Layer 8 of a small transformer language model trained on English Wikipedia (14 layers, counted from 0, width 64).
In attention head 1, each number of a token's query is one row of weights dot the token's vector x. The head spreads its attention over the tokens so far by the softmax of query dot key.

Query weights of the head. A number n stands for (n - 128) times 0.0067.
q0: 143, 93, 117, 127, 184, 152, 88, 121, 112, 135, 101, 137, 121, 93, 66, 147, 166, 116, 154, 75, 164, 125, 174, 81, 120, 149, 114, 83, 141, 94, 108, 171, 103, 126, 132, 70, 185, 104, 137, 158, 128, 188, 195, 185, 145, 144, 138, 138, 157, 129, 117, 139, 94, 98, 113, 165, 50, 92, 149, 111, 151, 118, 92, 122
q1: 120, 155, 111, 140, 132, 142, 134, 125, 110, 115, 122, 134, 100, 99, 147, 137, 144, 127, 114, 111, 48, 144, 110, 91, 170, 136, 136, 124, 95, 149, 191, 184, 131, 151, 114, 124, 88, 111, 154, 125, 131, 124, 130, 127, 127, 138, 94, 112, 116, 156, 122, 125, 101, 105, 108, 128, 155, 178, 150, 162, 146, 138, 139, 133
q2: 108, 148, 126, 103, 107, 103, 162, 147, 151, 137, 129, 120, 88, 154, 136, 144, 51, 148, 64, 136, 96, 108, 56, 114, 112, 107, 141, 156, 109, 149, 158, 106, 144, 147, 123, 182, 95, 169, 141, 131, 84, 87, 97, 101, 101, 109, 165, 139, 114, 121, 115, 136, 125, 139, 101, 78, 170, 130, 146, 178, 109, 169, 88, 86
q3: 120, 118, 164, 108, 145, 107, 168, 74, 97, 109, 168, 121, 125, 114, 110, 135, 166, 116, 177, 176, 194, 126, 175, 135, 191, 80, 109, 135, 122, 83, 151, 95, 110, 134, 85, 123, 151, 171, 127, 171, 147, 168, 171, 169, 190, 154, 145, 145, 145, 132, 107, 133, 81, 122, 139, 151, 136, 134, 107, 95, 162, 146, 164, 174
q4: 135, 126, 134, 92, 116, 111, 96, 106, 140, 109, 179, 134, 111, 137, 123, 107, 159, 159, 108, 141, 129, 105, 161, 116, 153, 86, 122, 126, 118, 126, 120, 99, 134, 96, 122, 144, 117, 118, 114, 183, 171, 153, 166, 144, 151, 176, 130, 134, 59, 112, 134, 79, 139, 145, 166, 106, 168, 138, 181, 154, 149, 121, 142, 134
q5: 78, 123, 144, 101, 129, 124, 102, 141, 109, 129, 135, 128, 143, 137, 142, 68, 151, 104, 108, 130, 169, 121, 191, 131, 107, 143, 103, 129, 133, 139, 121, 123, 159, 168, 150, 87, 167, 122, 129, 122, 139, 116, 124, 81, 129, 158, 60, 178, 115, 144, 133, 139, 118, 110, 190, 165, 90, 88, 173, 80, 110, 133, 132, 120
q6: 105, 94, 107, 112, 92, 153, 141, 132, 120, 117, 154, 166, 153, 140, 118, 92, 117, 90, 118, 159, 131, 109, 128, 125, 145, 143, 139, 118, 182, 154, 133, 121, 183, 141, 148, 139, 105, 122, 155, 131, 174, 129, 99, 92, 148, 99, 112, 129, 84, 154, 97, 78, 115, 116, 162, 123, 108, 135, 154, 161, 87, 144, 147, 123
q7: 102, 115, 123, 112, 104, 135, 108, 141, 152, 147, 158, 119, 144, 126, 128, 169, 105, 97, 115, 122, 169, 111, 149, 146, 133, 104, 112, 144, 48, 105, 91, 169, 147, 155, 114, 128, 121, 132, 110, 115, 108, 133, 113, 135, 161, 147, 97, 109, 68, 138, 95, 166, 88, 145, 156, 159, 162, 115, 133, 132, 149, 68, 107, 78
q8: 118, 126, 161, 174, 114, 105, 134, 189, 64, 181, 121, 128, 170, 150, 102, 138, 83, 135, 99, 41, 75, 115, 103, 144, 123, 147, 119, 170, 149, 133, 46, 97, 70, 101, 94, 123, 128, 133, 135, 109, 100, 129, 135, 154, 167, 87, 148, 81, 172, 103, 136, 171, 77, 161, 90, 147, 87, 112, 144, 217, 170, 120, 89, 145
q9: 151, 182, 95, 111, 140, 166, 86, 167, 118, 160, 71, 167, 142, 158, 124, 80, 129, 89, 132, 83, 106, 159, 143, 138, 138, 134, 61, 102, 145, 131, 119, 186, 131, 161, 94, 96, 150, 136, 91, 84, 131, 117, 133, 156, 122, 99, 133, 109, 156, 130, 133, 127, 96, 116, 82, 167, 90, 137, 131, 131, 150, 142, 72, 170
q10: 129, 142, 136, 96, 143, 129, 101, 191, 143, 131, 154, 84, 179, 114, 120, 107, 131, 158, 101, 72, 145, 130, 133, 123, 124, 97, 183, 113, 154, 104, 164, 124, 137, 148, 169, 156, 116, 64, 163, 117, 170, 243, 161, 101, 151, 141, 137, 182, 131, 92, 115, 109, 135, 136, 121, 96, 121, 135, 86, 91, 170, 108, 104, 120
q11: 187, 74, 248, 143, 143, 32, 125, 89, 173, 116, 86, 171, 79, 123, 114, 137, 136, 84, 72, 176, 115, 181, 134, 114, 152, 122, 163, 130, 110, 77, 125, 141, 105, 106, 112, 175, 147, 89, 138, 111, 135, 129, 177, 133, 185, 86, 114, 139, 57, 194, 144, 121, 95, 88, 154, 130, 173, 140, 105, 39, 204, 75, 150, 107
q12: 64, 94, 115, 97, 68, 112, 112, 131, 141, 153, 128, 149, 137, 83, 153, 39, 125, 97, 97, 188, 79, 70, 123, 96, 141, 140, 158, 145, 143, 90, 139, 132, 164, 125, 109, 97, 136, 127, 133, 132, 100, 104, 87, 133, 147, 114, 114, 98, 130, 147, 142, 129, 95, 110, 116, 107, 121, 175, 103, 68, 123, 132, 85, 142
q13: 138, 80, 84, 145, 147, 175, 190, 114, 105, 92, 116, 161, 142, 178, 132, 131, 145, 161, 212, 190, 141, 111, 82, 68, 154, 141, 140, 121, 154, 142, 98, 103, 145, 148, 144, 84, 119, 155, 183, 120, 102, 194, 175, 176, 147, 133, 112, 120, 84, 118, 138, 77, 71, 117, 114, 129, 75, 96, 181, 116, 137, 126, 112, 113
q14: 132, 148, 126, 170, 107, 161, 79, 76, 113, 135, 114, 170, 166, 146, 114, 124, 116, 100, 190, 178, 131, 127, 141, 117, 123, 129, 127, 44, 135, 90, 116, 135, 150, 161, 129, 106, 60, 106, 93, 126, 133, 100, 138, 177, 165, 129, 153, 162, 100, 115, 165, 154, 114, 76, 173, 112, 97, 93, 181, 90, 58, 94, 124, 223
q15: 135, 142, 106, 48, 77, 144, 173, 122, 145, 142, 147, 117, 146, 133, 134, 82, 122, 114, 129, 97, 115, 150, 142, 95, 120, 101, 106, 194, 98, 98, 132, 71, 136, 174, 160, 161, 80, 122, 114, 72, 46, 147, 116, 79, 129, 133, 144, 112, 97, 67, 141, 157, 80, 131, 130, 88, 125, 74, 99, 103, 109, 119, 81, 125
q16: 122, 76, 130, 84, 110, 132, 154, 88, 148, 107, 112, 77, 169, 138, 103, 85, 113, 110, 170, 153, 218, 149, 95, 120, 74, 159, 117, 114, 145, 112, 76, 129, 140, 123, 156, 143, 147, 111, 115, 110, 71, 115, 171, 150, 111, 119, 189, 139, 114, 79, 155, 136, 136, 148, 108, 116, 80, 111, 102, 127, 71, 113, 71, 98
q17: 129, 128, 118, 133, 165, 149, 91, 148, 133, 165, 92, 134, 140, 110, 87, 168, 141, 144, 150, 80, 142, 134, 146, 123, 109, 136, 123, 93, 126, 102, 133, 143, 93, 140, 133, 85, 173, 127, 136, 148, 95, 159, 159, 170, 138, 130, 139, 124, 157, 132, 110, 149, 95, 126, 92, 149, 81, 72, 163, 93, 151, 118, 93, 125
q18: 161, 152, 109, 178, 158, 168, 98, 124, 97, 131, 63, 91, 126, 160, 124, 139, 145, 111, 158, 117, 62, 137, 172, 151, 137, 166, 140, 73, 160, 78, 102, 127, 105, 75, 170, 71, 165, 125, 116, 127, 84, 156, 159, 114, 134, 133, 138, 118, 149, 140, 114, 131, 133, 139, 86, 133, 88, 126, 122, 113, 146, 98, 141, 107
q19: 98, 163, 126, 122, 127, 135, 98, 144, 116, 116, 174, 142, 109, 125, 167, 64, 180, 146, 118, 121, 115, 119, 135, 125, 159, 130, 108, 150, 128, 161, 142, 97, 131, 160, 137, 148, 91, 126, 107, 82, 166, 141, 129, 121, 125, 114, 58, 152, 115, 159, 133, 108, 147, 143, 176, 142, 171, 202, 174, 133, 112, 143, 116, 127
q20: 150, 111, 121, 102, 130, 149, 161, 112, 97, 153, 93, 142, 110, 160, 110, 163, 105, 112, 121, 81, 117, 109, 179, 203, 84, 173, 147, 130, 118, 84, 92, 122, 159, 93, 148, 121, 82, 124, 146, 171, 145, 107, 91, 125, 140, 113, 137, 119, 129, 124, 152, 142, 142, 100, 152, 113, 128, 107, 127, 126, 100, 131, 125, 101
q21: 131, 131, 114, 135, 101, 157, 98, 155, 114, 155, 59, 125, 123, 157, 105, 108, 98, 138, 114, 111, 122, 118, 105, 139, 77, 114, 175, 129, 81, 153, 135, 129, 168, 171, 132, 120, 116, 180, 128, 153, 110, 87, 122, 73, 115, 91, 162, 130, 113, 135, 135, 129, 103, 95, 124, 79, 122, 149, 119, 81, 103, 99, 117, 123
q22: 171, 114, 114, 196, 133, 159, 148, 119, 119, 156, 173, 119, 95, 103, 115, 111, 91, 157, 136, 126, 103, 172, 63, 133, 148, 98, 137, 121, 151, 117, 138, 115, 146, 160, 134, 136, 153, 156, 133, 146, 136, 82, 136, 111, 135, 199, 117, 117, 124, 103, 108, 128, 122, 126, 165, 120, 174, 150, 70, 101, 87, 161, 160, 138
q23: 131, 166, 137, 135, 101, 133, 148, 143, 131, 138, 146, 109, 142, 146, 131, 78, 155, 137, 132, 160, 114, 93, 124, 153, 175, 122, 117, 156, 147, 185, 115, 124, 134, 128, 167, 111, 116, 116, 162, 134, 181, 124, 139, 158, 125, 187, 56, 103, 122, 131, 149, 111, 121, 137, 126, 150, 137, 179, 76, 121, 102, 124, 119, 174
q24: 149, 120, 119, 85, 152, 103, 116, 149, 113, 117, 175, 120, 129, 153, 92, 103, 127, 93, 102, 136, 152, 100, 130, 127, 188, 90, 97, 137, 144, 123, 125, 156, 118, 159, 97, 155, 169, 112, 83, 107, 156, 176, 89, 138, 111, 167, 99, 85, 100, 96, 142, 136, 133, 139, 102, 121, 101, 119, 171, 125, 187, 142, 96, 157
q25: 132, 137, 156, 129, 124, 129, 171, 126, 137, 97, 159, 127, 107, 165, 138, 98, 124, 118, 78, 141, 126, 94, 104, 90, 144, 89, 120, 136, 149, 161, 134, 105, 136, 101, 104, 99, 119, 86, 96, 75, 154, 197, 99, 94, 149, 140, 134, 144, 89, 114, 151, 112, 151, 117, 154, 180, 130, 172, 103, 132, 94, 152, 169, 169
q26: 96, 100, 99, 118, 79, 114, 168, 121, 98, 78, 110, 122, 134, 143, 137, 156, 193, 164, 194, 172, 151, 129, 142, 135, 120, 139, 84, 161, 101, 91, 175, 107, 152, 197, 175, 188, 79, 101, 130, 149, 173, 98, 124, 88, 132, 177, 83, 136, 94, 141, 111, 131, 122, 144, 127, 141, 152, 168, 163, 135, 157, 109, 103, 94
q27: 66, 170, 103, 139, 125, 119, 129, 116, 181, 96, 141, 178, 152, 158, 121, 138, 162, 114, 161, 91, 130, 136, 126, 86, 128, 188, 198, 170, 92, 83, 111, 117, 111, 199, 84, 139, 80, 111, 120, 70, 143, 166, 156, 129, 146, 121, 79, 165, 105, 128, 155, 127, 118, 94, 28, 102, 150, 166, 107, 132, 172, 113, 147, 64
q28: 89, 98, 161, 126, 104, 140, 114, 166, 183, 178, 148, 111, 105, 128, 113, 158, 195, 157, 112, 90, 154, 86, 151, 132, 155, 199, 141, 146, 134, 105, 164, 132, 96, 129, 168, 126, 209, 206, 117, 109, 135, 108, 122, 166, 137, 96, 108, 140, 107, 157, 109, 158, 101, 71, 115, 102, 75, 154, 157, 79, 155, 129, 173, 159
q29: 169, 122, 118, 99, 117, 146, 123, 104, 115, 78, 116, 96, 119, 195, 140, 143, 118, 103, 120, 156, 131, 137, 100, 109, 80, 142, 177, 144, 136, 78, 160, 156, 141, 118, 199, 117, 111, 131, 109, 127, 79, 66, 94, 143, 60, 120, 153, 145, 157, 117, 158, 130, 196, 112, 212, 97, 176, 119, 129, 82, 145, 102, 156, 100
q30: 115, 129, 113, 90, 143, 161, 143, 148, 144, 149, 183, 126, 147, 147, 111, 117, 98, 127, 109, 125, 126, 165, 160, 154, 147, 112, 125, 100, 136, 97, 106, 127, 53, 124, 129, 154, 124, 159, 152, 112, 123, 98, 129, 88, 91, 132, 150, 177, 73, 77, 170, 71, 113, 165, 118, 116, 147, 162, 114, 101, 148, 157, 126, 157
q31: 141, 107, 208, 182, 186, 111, 169, 111, 68, 118, 126, 130, 136, 147, 124, 130, 91, 108, 71, 102, 126, 148, 136, 149, 143, 136, 32, 77, 153, 101, 135, 90, 152, 157, 79, 78, 149, 139, 123, 112, 173, 109, 156, 112, 131, 102, 138, 55, 129, 157, 174, 123, 139, 145, 168, 92, 203, 77, 147, 157, 108, 47, 143, 88

Each question shows a short text with each token's key, already scaled and adjusted for position as the last token sees it. A number n stands for (n - 128) times 0.011.

Then comes the last token's vector x. A number n stands for (n - 128) times 0.023.

0 "ought": 187, 127, 174, 108, 68, 105, 109, 107, 120, 124, 86, 123, 140, 133, 132, 143, 124, 76, 130, 108, 135, 171, 151, 107, 83, 67, 94, 128, 121, 115, 139, 134
1 " 24": 161, 150, 165, 107, 86, 92, 111, 112, 129, 130, 84, 127, 142, 142, 124, 142, 162, 94, 154, 97, 133, 165, 141, 107, 75, 80, 93, 139, 114, 105, 138, 131
2 ".": 124, 156, 168, 106, 63, 105, 100, 93, 121, 124, 79, 126, 144, 134, 132, 142, 155, 96, 153, 82, 141, 164, 157, 88, 81, 54, 94, 124, 124, 117, 138, 131
3 "19": 70, 161, 150, 114, 69, 88, 97, 98, 126, 125, 86, 127, 151, 137, 131, 140, 134, 133, 175, 88, 132, 155, 145, 107, 77, 87, 103, 139, 122, 115, 142, 130
4 "%": 96, 155, 144, 117, 64, 81, 105, 117, 125, 138, 81, 116, 139, 134, 127, 140, 109, 147, 174, 97, 130, 162, 157, 90, 82, 66, 84, 131, 125, 118, 139, 131
5 " of": 120, 156, 124, 120, 54, 95, 93, 105, 122, 125, 81, 120, 131, 136, 132, 137, 108, 163, 173, 71, 126, 162, 151, 73, 77, 54, 88, 132, 124, 115, 135, 131
6 " series": 185, 122, 123, 138, 54, 87, 115, 111, 123, 128, 79, 119, 139, 132, 137, 146, 117, 176, 197, 104, 119, 163, 150, 98, 76, 74, 87, 122, 132, 114, 137, 141
7 " B": 148, 102, 97, 141, 79, 101, 101, 120, 126, 138, 95, 123, 127, 141, 140, 120, 150, 161, 155, 97, 116, 149, 139, 105, 83, 59, 96, 127, 136, 93, 140, 135
x: 144, 110, 174, 167, 106, 186, 131, 112, 140, 167, 126, 117, 129, 134, 95, 135, 134, 114, 123, 117, 58, 138, 127, 116, 95, 138, 141, 72, 130, 137, 85, 152, 118, 117, 102, 127, 177, 107, 126, 143, 81, 131, 146, 177, 107, 129, 166, 158, 217, 144, 112, 148, 134, 97, 138, 146, 104, 143, 94, 113, 142, 99, 89, 101
Which token does the last token look at most, and with what share of its attention? 6 " series", with about 80%

0 "p": 164, 126, 143, 126, 97, 132, 112, 117, 130, 136, 94, 122, 136, 135, 139, 130, 133, 99, 145, 112, 132, 138, 145, 113, 100, 72, 102, 131, 133, 106, 136, 133
1 "re": 145, 137, 139, 127, 97, 130, 116, 114, 131, 133, 96, 119, 142, 143, 133, 142, 147, 100, 147, 109, 131, 134, 132, 115, 91, 69, 100, 126, 136, 113, 136, 138
2 "-p": 100, 142, 135, 135, 101, 128, 115, 118, 128, 134, 99, 128, 134, 134, 140, 122, 139, 118, 153, 117, 128, 141, 128, 116, 100, 59, 102, 127, 144, 104, 139, 136
3 "aid": 83, 149, 136, 127, 95, 113, 112, 113, 124, 130, 101, 128, 133, 134, 135, 138, 130, 139, 161, 108, 123, 156, 139, 113, 96, 73, 104, 128, 123, 116, 133, 132
4 " v": 130, 143, 127, 134, 96, 109, 116, 126, 129, 141, 103, 120, 120, 131, 140, 118, 109, 143, 154, 121, 127, 145, 129, 112, 110, 78, 100, 121, 134, 105, 129, 131
5 "s.": 133, 138, 129, 129, 82, 113, 106, 120, 127, 128, 96, 125, 132, 131, 133, 133, 107, 162, 167, 93, 121, 147, 141, 105, 102, 72, 100, 129, 127, 113, 130, 135
6 " post": 174, 119, 116, 138, 83, 115, 116, 132, 123, 134, 102, 126, 141, 133, 145, 136, 133, 148, 160, 125, 128, 148, 120, 122, 95, 82, 105, 125, 140, 117, 131, 136
7 "-p": 136, 116, 108, 137, 99, 120, 112, 120, 130, 133, 105, 132, 128, 130, 144, 115, 147, 140, 143, 130, 123, 135, 130, 117, 109, 63, 109, 125, 146, 105, 136, 136
x: 169, 100, 168, 136, 102, 105, 141, 111, 196, 150, 98, 122, 107, 158, 87, 127, 139, 127, 151, 95, 124, 157, 153, 160, 88, 152, 131, 49, 131, 126, 108, 84, 127, 98, 138, 95, 151, 164, 111, 145, 90, 110, 143, 141, 169, 103, 187, 111, 205, 115, 152, 146, 136, 121, 110, 139, 101, 103, 104, 125, 116, 80, 143, 112
Which token does the last token look at most, and with what share of its attention? 6 " post", with about 40%

0 " 1999": 188, 122, 179, 103, 68, 91, 118, 108, 128, 123, 93, 121, 148, 143, 128, 137, 121, 74, 130, 100, 144, 178, 152, 100, 73, 72, 101, 121, 116, 111, 140, 132
1 " |": 170, 132, 168, 95, 60, 108, 113, 88, 125, 122, 82, 119, 130, 136, 133, 137, 134, 63, 129, 85, 143, 168, 174, 75, 67, 55, 99, 122, 125, 121, 139, 133
2 " Bar": 89, 168, 160, 112, 76, 107, 97, 105, 141, 138, 88, 127, 122, 129, 140, 130, 162, 111, 169, 74, 137, 137, 160, 128, 93, 64, 107, 137, 120, 112, 142, 133
3 "ry": 56, 164, 160, 119, 72, 96, 101, 109, 136, 133, 95, 120, 134, 132, 133, 140, 132, 138, 178, 94, 134, 141, 163, 109, 87, 66, 91, 125, 119, 114, 136, 134
4 " C": 122, 156, 129, 126, 74, 107, 105, 106, 122, 135, 85, 124, 125, 134, 140, 115, 95, 150, 186, 92, 129, 143, 138, 104, 94, 53, 95, 139, 130, 103, 140, 144
5 "oul": 161, 135, 116, 133, 84, 110, 92, 108, 136, 135, 88, 125, 126, 136, 148, 130, 90, 178, 183, 96, 126, 140, 153, 120, 86, 69, 94, 139, 123, 108, 137, 135
6 "ter": 199, 117, 101, 136, 76, 98, 95, 109, 131, 134, 95, 124, 142, 139, 136, 140, 116, 178, 182, 92, 123, 137, 147, 117, 90, 71, 90, 136, 116, 107, 139, 134
7 " |": 180, 112, 108, 140, 64, 89, 103, 101, 126, 127, 84, 121, 132, 135, 136, 137, 132, 180, 181, 65, 114, 156, 160, 91, 63, 59, 88, 124, 121, 119, 139, 132
x: 133, 117, 93, 152, 110, 159, 117, 138, 152, 166, 107, 128, 125, 121, 168, 116, 91, 134, 138, 113, 55, 153, 134, 117, 130, 138, 189, 104, 112, 148, 205, 130, 135, 117, 122, 97, 140, 134, 165, 136, 85, 149, 122, 141, 112, 130, 171, 167, 141, 124, 108, 170, 146, 130, 152, 124, 145, 168, 124, 88, 105, 122, 126, 98
Which token does the last token look at most, and with what share of its attention? 1 " |", with about 30%

0 "anded": 177, 129, 159, 108, 79, 110, 108, 114, 126, 126, 95, 124, 137, 134, 137, 139, 123, 84, 137, 109, 130, 163, 158, 106, 84, 71, 98, 130, 125, 118, 137, 131
1 " its": 142, 138, 146, 107, 59, 116, 105, 113, 130, 129, 92, 122, 124, 127, 140, 136, 136, 87, 145, 74, 137, 154, 152, 86, 89, 52, 98, 133, 128, 111, 133, 127
2 "elf": 108, 156, 157, 117, 84, 105, 111, 107, 134, 129, 89, 120, 136, 137, 132, 142, 159, 111, 148, 101, 131, 156, 156, 107, 87, 69, 97, 123, 132, 112, 136, 137
3 " as": 101, 151, 147, 108, 73, 109, 112, 112, 123, 130, 95, 125, 136, 141, 129, 130, 139, 121, 150, 79, 130, 158, 139, 80, 92, 41, 100, 118, 126, 127, 132, 135
4 " O": 113, 144, 128, 121, 103, 126, 101, 118, 138, 134, 103, 122, 133, 143, 134, 135, 94, 170, 164, 92, 129, 143, 136, 108, 96, 70, 99, 118, 130, 107, 136, 138
5 "ored": 145, 136, 125, 127, 91, 104, 98, 114, 130, 129, 100, 126, 130, 133, 140, 129, 98, 168, 174, 91, 116, 153, 136, 113, 85, 58, 94, 131, 122, 119, 137, 131
6 "o": 176, 123, 109, 141, 77, 107, 110, 116, 128, 131, 97, 121, 137, 136, 135, 139, 118, 171, 175, 101, 118, 141, 143, 106, 88, 74, 94, 124, 125, 110, 135, 135
7 "o.": 172, 110, 113, 140, 68, 102, 100, 102, 126, 126, 88, 126, 135, 134, 134, 139, 137, 157, 173, 86, 121, 150, 153, 99, 80, 73, 93, 119, 128, 120, 132, 130
x: 132, 112, 121, 121, 128, 149, 123, 134, 151, 128, 116, 137, 71, 106, 166, 114, 107, 153, 132, 167, 78, 149, 119, 116, 116, 140, 189, 133, 107, 135, 163, 132, 101, 129, 131, 48, 142, 174, 153, 197, 106, 83, 73, 167, 131, 134, 174, 202, 150, 107, 94, 162, 145, 98, 120, 131, 94, 149, 140, 76, 102, 143, 142, 144
Which two tokens does the last token look at most, in order? 7 "o.", 3 " as"

0 " the": 148, 117, 148, 87, 54, 122, 113, 107, 123, 125, 78, 125, 127, 132, 145, 131, 120, 85, 142, 84, 148, 156, 161, 85, 87, 47, 92, 138, 130, 120, 134, 127
1 " first": 162, 147, 162, 113, 67, 103, 124, 118, 131, 130, 87, 120, 137, 132, 133, 144, 157, 105, 142, 109, 140, 180, 159, 98, 100, 45, 90, 129, 139, 118, 142, 132
2 " for": 119, 157, 165, 112, 58, 109, 105, 109, 127, 120, 77, 120, 121, 135, 138, 143, 159, 100, 156, 82, 134, 168, 137, 95, 91, 65, 100, 124, 120, 115, 132, 138
3 "e": 78, 161, 147, 123, 75, 107, 104, 121, 131, 129, 90, 119, 129, 134, 155, 137, 135, 134, 171, 93, 124, 151, 145, 98, 101, 49, 91, 132, 141, 105, 129, 145
4 "ign": 95, 158, 131, 132, 84, 97, 93, 116, 126, 131, 91, 119, 132, 137, 142, 134, 107, 147, 183, 102, 127, 144, 147, 100, 93, 57, 90, 138, 121, 109, 140, 137
5 " invest": 157, 132, 118, 139, 62, 99, 100, 116, 128, 133, 93, 127, 125, 128, 148, 129, 92, 179, 189, 106, 122, 157, 151, 121, 100, 66, 103, 130, 132, 109, 133, 135
6 "ment": 184, 124, 112, 143, 64, 92, 105, 113, 124, 131, 86, 119, 133, 127, 140, 145, 118, 180, 185, 112, 116, 152, 149, 111, 89, 70, 96, 128, 128, 108, 139, 136
7 " company": 172, 108, 104, 146, 63, 83, 112, 115, 128, 133, 82, 119, 136, 136, 138, 144, 151, 172, 189, 118, 113, 151, 155, 105, 81, 71, 101, 122, 124, 114, 139, 139
x: 158, 89, 104, 129, 135, 142, 147, 116, 138, 153, 90, 146, 101, 128, 81, 183, 33, 143, 132, 128, 84, 136, 112, 132, 101, 107, 175, 115, 68, 132, 111, 139, 118, 147, 111, 84, 166, 145, 187, 154, 59, 123, 86, 134, 159, 98, 140, 148, 159, 100, 114, 150, 106, 118, 122, 114, 111, 98, 151, 87, 128, 112, 124, 87
To which token does the last token give the most attention? 0 " the"

0 " as": 166, 127, 157, 101, 81, 115, 112, 111, 122, 128, 94, 123, 138, 143, 128, 134, 122, 97, 115, 104, 138, 164, 137, 92, 87, 53, 98, 114, 124, 128, 129, 137
1 " a": 149, 140, 142, 101, 61, 122, 123, 113, 130, 124, 87, 133, 127, 134, 133, 136, 136, 95, 148, 81, 145, 163, 154, 84, 91, 59, 96, 132, 135, 113, 133, 129
2 " trad": 94, 154, 156, 131, 69, 119, 106, 125, 124, 135, 101, 117, 128, 127, 147, 133, 153, 129, 165, 103, 136, 151, 144, 119, 108, 63, 103, 123, 142, 110, 124, 134
3 "itional": 97, 155, 144, 125, 70, 114, 109, 110, 125, 127, 90, 127, 133, 129, 136, 137, 135, 125, 161, 87, 124, 158, 148, 96, 85, 63, 90, 135, 130, 119, 137, 134
4 " d": 127, 137, 128, 134, 88, 139, 118, 129, 129, 133, 107, 117, 119, 130, 145, 119, 110, 146, 160, 124, 129, 140, 130, 107, 102, 58, 90, 116, 140, 101, 120, 129
5 "ouble": 140, 135, 125, 131, 89, 110, 110, 115, 137, 126, 87, 126, 138, 133, 142, 138, 101, 166, 167, 99, 122, 155, 146, 98, 90, 72, 89, 128, 131, 114, 135, 136
6 "-": 151, 129, 112, 136, 102, 114, 106, 113, 138, 122, 104, 129, 140, 127, 151, 123, 127, 168, 157, 99, 120, 128, 129, 109, 88, 66, 101, 128, 140, 101, 132, 139
7 "head": 164, 110, 101, 137, 93, 101, 104, 122, 127, 134, 95, 125, 137, 139, 143, 138, 150, 161, 149, 116, 118, 144, 140, 108, 94, 69, 94, 133, 124, 109, 136, 139
x: 146, 105, 121, 131, 119, 198, 117, 135, 132, 165, 108, 124, 76, 118, 115, 176, 92, 119, 125, 102, 34, 170, 136, 163, 97, 116, 140, 97, 98, 122, 100, 104, 123, 110, 106, 138, 189, 147, 175, 155, 102, 157, 108, 91, 125, 111, 171, 100, 124, 114, 126, 143, 112, 98, 126, 101, 136, 93, 124, 142, 105, 92, 157, 99
Which two tokens does the last token look at most, in order? 1 " a", 5 "ouble"

0 "2": 181, 114, 172, 106, 70, 98, 116, 99, 132, 128, 75, 116, 143, 139, 137, 140, 127, 71, 141, 101, 140, 162, 148, 103, 70, 64, 94, 132, 110, 103, 138, 130
1 " |": 174, 131, 172, 91, 57, 109, 115, 92, 125, 120, 76, 117, 129, 132, 133, 140, 134, 55, 126, 80, 141, 170, 174, 73, 60, 51, 96, 121, 125, 125, 141, 135
2 " 11": 89, 158, 160, 101, 74, 104, 112, 109, 133, 129, 75, 124, 135, 132, 141, 144, 163, 112, 162, 76, 135, 148, 159, 92, 75, 62, 95, 143, 121, 114, 141, 133
3 "–1": 63, 159, 152, 109, 85, 96, 110, 107, 136, 131, 84, 130, 129, 130, 143, 138, 130, 146, 172, 79, 132, 147, 147, 106, 106, 59, 110, 136, 135, 112, 141, 135
4 "1": 92, 157, 134, 118, 75, 99, 104, 107, 138, 123, 80, 130, 135, 129, 141, 137, 99, 157, 190, 70, 126, 150, 142, 101, 94, 70, 96, 143, 112, 106, 139, 135
5 " |": 116, 157, 135, 118, 54, 93, 102, 94, 127, 124, 79, 119, 132, 134, 138, 144, 100, 181, 186, 58, 124, 164, 168, 79, 67, 49, 96, 123, 123, 120, 140, 132
6 " 11": 208, 114, 112, 126, 73, 94, 113, 116, 136, 130, 76, 125, 138, 131, 140, 144, 121, 168, 185, 60, 125, 141, 155, 97, 77, 76, 100, 146, 118, 116, 140, 134
7 "–1": 171, 98, 104, 134, 86, 91, 109, 109, 136, 133, 86, 130, 132, 130, 144, 138, 156, 149, 170, 74, 123, 137, 145, 107, 108, 62, 112, 135, 135, 113, 139, 135
x: 167, 104, 109, 179, 122, 132, 88, 138, 151, 159, 84, 109, 109, 144, 86, 163, 173, 164, 140, 108, 103, 134, 125, 168, 96, 145, 148, 140, 164, 131, 182, 163, 132, 166, 58, 114, 161, 144, 116, 113, 91, 132, 126, 111, 146, 129, 146, 59, 154, 113, 102, 163, 146, 122, 113, 115, 124, 123, 85, 105, 104, 133, 97, 151
Which two tokens does the last token look at most, in order? 5 " |", 6 " 11"

0 " mult": 170, 125, 153, 120, 71, 121, 99, 120, 134, 130, 96, 120, 124, 136, 140, 100, 136, 91, 142, 97, 134, 147, 144, 118, 79, 50, 108, 114, 151, 108, 127, 137
1 "im": 143, 144, 159, 117, 78, 117, 83, 117, 131, 141, 103, 126, 119, 140, 143, 121, 159, 105, 144, 95, 140, 131, 145, 103, 93, 52, 92, 118, 140, 103, 127, 144
2 "ed": 119, 155, 153, 113, 69, 116, 101, 109, 129, 125, 91, 126, 138, 135, 134, 135, 157, 105, 161, 91, 121, 162, 145, 98, 86, 38, 80, 124, 127, 114, 136, 135
3 "ia.": 93, 162, 157, 112, 59, 107, 97, 94, 122, 125, 79, 128, 138, 135, 131, 137, 144, 123, 165, 71, 136, 161, 168, 81, 74, 57, 86, 121, 125, 122, 137, 132
4 "\n": 101, 162, 143, 109, 90, 92, 87, 91, 124, 120, 80, 126, 141, 142, 136, 122, 118, 139, 163, 86, 134, 164, 164, 82, 42, 61, 96, 116, 140, 126, 139, 125
5 "\n": 135, 137, 144, 120, 84, 76, 73, 114, 129, 122, 92, 129, 130, 138, 132, 118, 105, 146, 166, 84, 133, 164, 154, 86, 43, 65, 91, 108, 149, 132, 138, 129
6 "In": 184, 122, 112, 125, 76, 114, 91, 121, 126, 127, 88, 123, 142, 129, 133, 146, 119, 180, 178, 59, 126, 167, 133, 77, 82, 61, 91, 127, 126, 121, 133, 145
7 " February": 183, 104, 102, 134, 60, 85, 91, 117, 121, 124, 90, 129, 141, 137, 132, 143, 154, 142, 179, 71, 119, 151, 132, 100, 81, 61, 100, 124, 139, 117, 129, 138
x: 139, 124, 80, 120, 107, 202, 83, 162, 130, 131, 99, 160, 122, 110, 149, 144, 112, 121, 128, 148, 89, 135, 114, 138, 145, 121, 171, 112, 74, 84, 116, 162, 114, 142, 88, 109, 207, 145, 132, 146, 106, 171, 172, 171, 109, 134, 162, 94, 187, 125, 89, 191, 161, 159, 135, 120, 116, 125, 152, 128, 82, 135, 109, 140
Which token does the last token look at most, and with what share of its attention? 6 "In", with about 70%